Layer 4 of a small transformer language model trained on English Wikipedia (8 layers, counted from 0, width 128).
A neuron's activation on a vector x is GELU(weights . x + bias), where the dot is the dot product.

Input weights of the MLP neurons that the questions are about. A number n stands for (n - 128) times 0.0044.
n2 (bias -0.098): 146, 139, 75, 116, 138, 99, 43, 157, 126, 103, 75, 160, 99, 175, 128, 197, 171, 139, 149, 95, 85, 124, 91, 162, 175, 128, 121, 138, 137, 35, 165, 134, 118, 132, 123, 211, 138, 133, 126, 155, 160, 103, 117, 141, 188, 119, 123, 130, 145, 81, 160, 144, 78, 150, 73, 44, 173, 150, 120, 99, 138, 94, 109, 118, 157, 168, 182, 83, 195, 165, 151, 76, 165, 111, 143, 74, 118, 153, 140, 82, 125, 133, 181, 89, 169, 142, 106, 133, 78, 148, 129, 120, 74, 98, 81, 84, 83, 146, 116, 87, 162, 113, 113, 133, 113, 213, 146, 122, 155, 124, 117, 179, 125, 93, 92, 211, 195, 99, 200, 63, 149, 101, 147, 102, 112, 181, 81, 156
n7 (bias -0.052): 143, 133, 152, 74, 141, 201, 123, 111, 151, 119, 179, 180, 125, 145, 96, 129, 147, 188, 126, 155, 115, 125, 145, 65, 181, 83, 181, 115, 138, 73, 111, 151, 124, 141, 118, 167, 114, 99, 106, 132, 148, 119, 120, 118, 120, 147, 169, 125, 96, 137, 141, 113, 133, 131, 144, 122, 97, 175, 151, 112, 118, 145, 87, 155, 121, 128, 142, 162, 128, 66, 87, 107, 124, 134, 144, 130, 119, 176, 123, 113, 134, 168, 161, 118, 152, 145, 113, 109, 123, 165, 109, 118, 181, 130, 140, 107, 101, 108, 105, 102, 112, 159, 167, 59, 147, 153, 116, 117, 171, 115, 123, 163, 130, 129, 130, 104, 61, 62, 133, 152, 169, 132, 125, 111, 88, 180, 96, 53
n121 (bias -0.067): 92, 69, 141, 120, 114, 131, 54, 149, 119, 72, 52, 221, 149, 134, 104, 121, 168, 73, 137, 151, 108, 143, 116, 102, 82, 142, 177, 104, 174, 93, 113, 112, 91, 102, 163, 164, 136, 102, 109, 127, 85, 158, 143, 153, 141, 137, 127, 138, 103, 85, 138, 128, 79, 91, 142, 123, 121, 129, 113, 174, 153, 82, 81, 134, 104, 192, 108, 139, 202, 177, 168, 103, 168, 156, 90, 115, 139, 161, 117, 131, 75, 148, 82, 160, 108, 124, 114, 157, 151, 127, 82, 148, 118, 112, 155, 132, 150, 140, 140, 148, 109, 153, 128, 163, 148, 124, 94, 155, 97, 48, 126, 172, 99, 143, 150, 127, 123, 83, 183, 134, 211, 152, 136, 108, 175, 100, 180, 170
n185 (bias -0.044): 186, 108, 84, 150, 113, 171, 134, 87, 149, 114, 125, 137, 118, 128, 155, 139, 89, 120, 91, 108, 158, 90, 145, 133, 121, 208, 95, 117, 132, 120, 128, 221, 102, 136, 151, 125, 135, 43, 154, 134, 145, 110, 71, 153, 130, 128, 124, 118, 115, 152, 141, 148, 112, 111, 130, 225, 142, 167, 149, 114, 117, 157, 110, 172, 106, 136, 169, 101, 122, 136, 114, 101, 88, 108, 159, 125, 126, 141, 114, 60, 78, 144, 139, 142, 173, 126, 119, 82, 104, 123, 149, 116, 160, 109, 123, 101, 96, 95, 108, 71, 94, 108, 111, 137, 118, 119, 79, 216, 75, 132, 139, 187, 153, 107, 118, 166, 155, 96, 129, 137, 152, 142, 182, 100, 168, 97, 119, 137
n244 (bias -0.032): 201, 60, 124, 123, 129, 100, 87, 114, 62, 121, 103, 139, 119, 137, 80, 111, 114, 177, 112, 179, 78, 78, 79, 138, 105, 135, 76, 163, 171, 84, 153, 156, 200, 117, 202, 95, 154, 36, 67, 175, 186, 160, 135, 160, 141, 125, 161, 145, 103, 163, 137, 63, 123, 147, 72, 145, 99, 75, 155, 179, 103, 162, 98, 160, 111, 154, 149, 72, 187, 179, 76, 136, 148, 134, 162, 162, 116, 124, 141, 108, 78, 151, 126, 134, 189, 122, 155, 69, 160, 140, 121, 123, 80, 88, 188, 137, 104, 128, 151, 103, 131, 106, 130, 201, 145, 91, 153, 120, 117, 57, 76, 147, 184, 141, 115, 107, 120, 86, 198, 175, 137, 120, 110, 138, 79, 130, 150, 170
n277 (bias -0.041): 131, 162, 107, 143, 148, 148, 135, 156, 106, 197, 159, 136, 95, 178, 97, 129, 168, 70, 143, 154, 146, 138, 133, 116, 64, 148, 45, 56, 167, 106, 90, 142, 129, 108, 136, 111, 105, 109, 161, 145, 109, 140, 139, 131, 157, 138, 242, 163, 169, 151, 137, 180, 126, 171, 12, 118, 129, 122, 172, 116, 158, 120, 109, 175, 86, 112, 110, 110, 106, 111, 167, 177, 168, 120, 116, 85, 106, 105, 139, 119, 106, 103, 123, 182, 196, 111, 122, 163, 174, 110, 153, 157, 130, 137, 123, 64, 148, 129, 100, 190, 148, 126, 115, 134, 157, 67, 98, 136, 149, 135, 104, 119, 196, 85, 115, 147, 130, 89, 116, 97, 148, 185, 130, 101, 64, 63, 105, 172
n339 (bias -0.040): 112, 148, 159, 129, 124, 142, 125, 149, 107, 112, 201, 176, 127, 111, 43, 127, 158, 100, 142, 137, 131, 126, 112, 147, 124, 175, 144, 149, 107, 66, 90, 87, 80, 110, 126, 123, 44, 134, 76, 162, 90, 118, 100, 108, 95, 110, 72, 136, 86, 103, 166, 147, 119, 162, 173, 122, 149, 84, 126, 142, 157, 92, 88, 212, 95, 217, 158, 119, 188, 111, 100, 93, 155, 73, 52, 89, 134, 143, 116, 113, 56, 187, 131, 112, 91, 71, 142, 167, 169, 142, 133, 133, 129, 120, 104, 154, 183, 118, 137, 199, 120, 138, 129, 99, 175, 201, 149, 133, 168, 115, 81, 137, 90, 146, 99, 102, 173, 152, 130, 142, 148, 109, 83, 101, 140, 115, 97, 140
n346 (bias -0.065): 177, 179, 159, 134, 154, 54, 74, 183, 169, 133, 95, 147, 50, 94, 155, 150, 88, 176, 111, 127, 92, 154, 130, 113, 201, 133, 141, 129, 182, 163, 137, 143, 153, 108, 193, 198, 120, 126, 127, 140, 105, 145, 92, 141, 127, 111, 136, 134, 112, 140, 140, 93, 158, 155, 99, 170, 44, 110, 150, 119, 100, 88, 47, 165, 64, 146, 106, 132, 154, 103, 93, 153, 98, 106, 67, 150, 133, 91, 114, 97, 177, 97, 170, 128, 154, 110, 85, 90, 164, 145, 166, 138, 142, 123, 137, 93, 129, 111, 109, 62, 72, 141, 189, 73, 51, 129, 148, 89, 174, 95, 178, 152, 159, 160, 165, 151, 97, 118, 109, 137, 176, 250, 72, 153, 78, 151, 90, 79
n472 (bias -0.073): 100, 165, 176, 168, 131, 86, 114, 175, 205, 112, 107, 103, 127, 107, 98, 74, 152, 126, 116, 125, 135, 171, 193, 156, 178, 206, 118, 118, 101, 153, 96, 64, 219, 94, 79, 177, 120, 81, 133, 141, 143, 210, 142, 185, 154, 144, 87, 137, 117, 126, 143, 132, 156, 111, 135, 145, 155, 88, 155, 132, 127, 126, 106, 147, 123, 138, 99, 172, 128, 176, 111, 145, 129, 119, 122, 170, 62, 124, 106, 135, 120, 9, 91, 151, 174, 188, 93, 120, 99, 174, 117, 41, 133, 125, 75, 103, 141, 150, 102, 124, 130, 61, 101, 160, 164, 116, 160, 94, 112, 98, 158, 102, 102, 133, 94, 159, 143, 147, 137, 163, 106, 207, 116, 169, 90, 140, 159, 99
n510 (bias -0.048): 118, 161, 109, 179, 114, 131, 109, 126, 112, 91, 110, 111, 105, 106, 91, 125, 132, 146, 114, 100, 103, 113, 113, 187, 162, 118, 101, 59, 116, 105, 122, 182, 157, 141, 128, 198, 122, 99, 141, 112, 121, 199, 103, 172, 112, 210, 131, 158, 57, 107, 129, 123, 43, 185, 127, 165, 107, 147, 186, 170, 103, 112, 94, 187, 150, 131, 163, 150, 120, 106, 101, 132, 96, 88, 135, 107, 134, 118, 140, 54, 139, 120, 119, 148, 180, 122, 154, 159, 122, 174, 162, 133, 120, 156, 79, 124, 106, 140, 111, 128, 143, 119, 162, 166, 106, 155, 63, 158, 105, 75, 98, 120, 160, 156, 118, 157, 137, 149, 159, 71, 115, 89, 126, 86, 100, 144, 105, 170

Each question shows a token from some text and the vector x that enters the MLP there. A number n stands for (n - 128) times 0.063.

" |": 124, 130, 128, 128, 120, 119, 137, 121, 73, 122, 121, 122, 122, 135, 133, 145, 123, 127, 144, 128, 117, 118, 128, 136, 124, 129, 134, 116, 124, 124, 133, 128, 131, 144, 117, 132, 130, 134, 125, 133, 128, 134, 129, 126, 127, 132, 122, 124, 128, 120, 42, 112, 128, 130, 117, 145, 125, 122, 141, 137, 63, 135, 130, 116, 135, 132, 130, 127, 110, 133, 137, 136, 135, 114, 138, 128, 141, 128, 123, 124, 125, 125, 129, 127, 129, 123, 133, 123, 124, 147, 137, 124, 135, 123, 124, 150, 130, 129, 140, 131, 126, 147, 129, 131, 124, 124, 127, 152, 135, 147, 123, 110, 149, 141, 120, 126, 123, 125, 120, 123, 114, 118, 120, 130, 137, 130, 132, 126
The neuron with the highest activation: n510

"ar": 107, 135, 135, 120, 138, 105, 125, 108, 119, 146, 126, 107, 149, 123, 148, 140, 133, 119, 132, 136, 146, 111, 134, 116, 140, 127, 131, 107, 122, 116, 137, 122, 121, 171, 117, 111, 159, 113, 132, 106, 137, 144, 128, 119, 136, 109, 113, 115, 130, 111, 34, 121, 151, 130, 137, 125, 103, 129, 160, 136, 113, 138, 137, 117, 129, 118, 127, 135, 124, 130, 117, 136, 153, 108, 123, 140, 127, 157, 138, 155, 139, 118, 115, 123, 106, 131, 109, 132, 126, 154, 131, 128, 131, 124, 142, 131, 104, 122, 164, 126, 133, 130, 110, 135, 128, 122, 147, 146, 121, 142, 118, 116, 126, 145, 105, 132, 131, 128, 105, 127, 126, 139, 119, 148, 125, 134, 136, 122
The neuron with the highest activation: n472

"t": 120, 129, 129, 103, 122, 112, 122, 107, 121, 113, 98, 103, 125, 162, 123, 143, 147, 109, 153, 139, 140, 133, 128, 119, 131, 134, 117, 117, 125, 135, 134, 116, 151, 166, 130, 141, 137, 154, 118, 104, 116, 153, 124, 124, 125, 114, 140, 116, 168, 127, 37, 104, 141, 131, 110, 144, 132, 138, 145, 125, 121, 133, 131, 132, 134, 113, 111, 120, 124, 119, 140, 119, 120, 120, 117, 147, 146, 144, 134, 140, 124, 129, 118, 129, 147, 116, 93, 123, 131, 148, 147, 133, 130, 142, 134, 133, 132, 122, 167, 120, 144, 159, 108, 101, 117, 118, 141, 138, 150, 127, 121, 111, 103, 150, 113, 124, 122, 128, 120, 117, 118, 149, 138, 158, 134, 123, 104, 106
Which two neurons fire most, strongest first? n346, n277

"os": 98, 131, 145, 134, 107, 117, 137, 121, 134, 122, 122, 128, 123, 130, 132, 149, 118, 111, 142, 140, 116, 129, 135, 142, 120, 133, 125, 116, 112, 123, 130, 114, 113, 166, 118, 136, 148, 168, 122, 131, 112, 118, 118, 122, 135, 110, 121, 117, 139, 116, 22, 112, 129, 143, 139, 155, 142, 130, 127, 153, 99, 117, 125, 129, 140, 116, 147, 136, 118, 102, 148, 128, 136, 125, 127, 116, 133, 145, 129, 133, 131, 142, 128, 143, 103, 143, 129, 131, 104, 149, 138, 124, 133, 134, 132, 133, 139, 104, 137, 121, 133, 129, 123, 138, 134, 125, 146, 144, 129, 145, 118, 117, 110, 168, 106, 141, 117, 128, 120, 122, 108, 129, 133, 115, 114, 127, 131, 127
The neuron with the highest activation: n510

"i": 119, 142, 145, 112, 102, 111, 129, 110, 93, 153, 116, 136, 137, 127, 138, 125, 142, 129, 141, 119, 119, 130, 113, 141, 124, 135, 140, 128, 129, 116, 145, 130, 124, 155, 119, 155, 167, 141, 139, 138, 124, 112, 129, 126, 148, 111, 116, 111, 123, 142, 21, 111, 130, 112, 116, 127, 151, 141, 117, 145, 98, 145, 141, 122, 129, 122, 142, 117, 147, 128, 132, 123, 125, 127, 154, 151, 129, 132, 135, 143, 130, 137, 121, 112, 126, 133, 115, 121, 116, 142, 136, 108, 147, 133, 151, 129, 115, 124, 128, 121, 125, 142, 100, 134, 145, 113, 127, 146, 135, 142, 118, 110, 118, 133, 117, 131, 117, 151, 130, 136, 126, 120, 125, 156, 103, 131, 113, 122
Which two neurons fire most, strongest first? n244, n2

" p": 106, 127, 135, 130, 138, 121, 156, 124, 135, 110, 139, 125, 132, 141, 141, 134, 141, 135, 140, 130, 135, 115, 116, 129, 141, 108, 123, 120, 118, 111, 99, 107, 134, 135, 125, 134, 131, 128, 120, 115, 139, 133, 133, 141, 124, 134, 135, 118, 128, 137, 27, 126, 121, 135, 132, 131, 114, 121, 108, 153, 121, 123, 144, 112, 139, 83, 120, 129, 126, 118, 132, 123, 126, 142, 131, 130, 146, 152, 140, 136, 137, 140, 130, 116, 111, 138, 116, 136, 130, 145, 150, 130, 136, 147, 123, 130, 110, 121, 148, 130, 140, 127, 146, 114, 130, 130, 126, 128, 133, 139, 133, 123, 117, 136, 113, 131, 121, 161, 137, 113, 107, 121, 119, 131, 119, 131, 120, 107
Which two neurons fire most, strongest first? n7, n510

"ount": 124, 144, 135, 138, 150, 118, 124, 113, 133, 142, 111, 121, 114, 137, 157, 147, 128, 126, 146, 132, 115, 121, 124, 127, 139, 124, 154, 128, 123, 125, 172, 123, 135, 169, 124, 128, 158, 162, 98, 114, 131, 128, 115, 123, 120, 95, 119, 123, 176, 146, 37, 106, 123, 116, 127, 157, 134, 120, 129, 128, 109, 119, 142, 97, 131, 109, 129, 118, 116, 127, 138, 110, 104, 108, 127, 131, 123, 147, 137, 122, 115, 110, 146, 134, 129, 106, 116, 74, 118, 143, 138, 125, 157, 132, 111, 133, 126, 127, 148, 116, 130, 138, 150, 127, 132, 115, 131, 141, 123, 144, 117, 124, 117, 139, 126, 134, 131, 125, 113, 139, 145, 115, 128, 148, 136, 157, 112, 122
The neuron with the highest activation: n346

" m": 125, 116, 122, 134, 128, 126, 154, 115, 121, 118, 146, 123, 142, 146, 133, 133, 127, 125, 143, 139, 130, 130, 121, 121, 123, 129, 132, 115, 132, 121, 130, 112, 122, 146, 115, 122, 127, 135, 124, 125, 151, 126, 126, 140, 147, 124, 142, 131, 121, 130, 24, 116, 132, 137, 161, 122, 107, 110, 137, 130, 125, 142, 131, 117, 125, 99, 131, 110, 143, 131, 125, 109, 124, 120, 132, 120, 154, 149, 141, 132, 148, 143, 140, 116, 101, 112, 123, 133, 145, 145, 145, 127, 144, 110, 128, 128, 133, 109, 145, 131, 127, 148, 142, 113, 126, 128, 121, 133, 133, 153, 133, 131, 98, 148, 131, 119, 86, 132, 136, 118, 109, 111, 105, 124, 141, 136, 135, 116
Which neuron fires most, and how strongly? n7, at about 1.8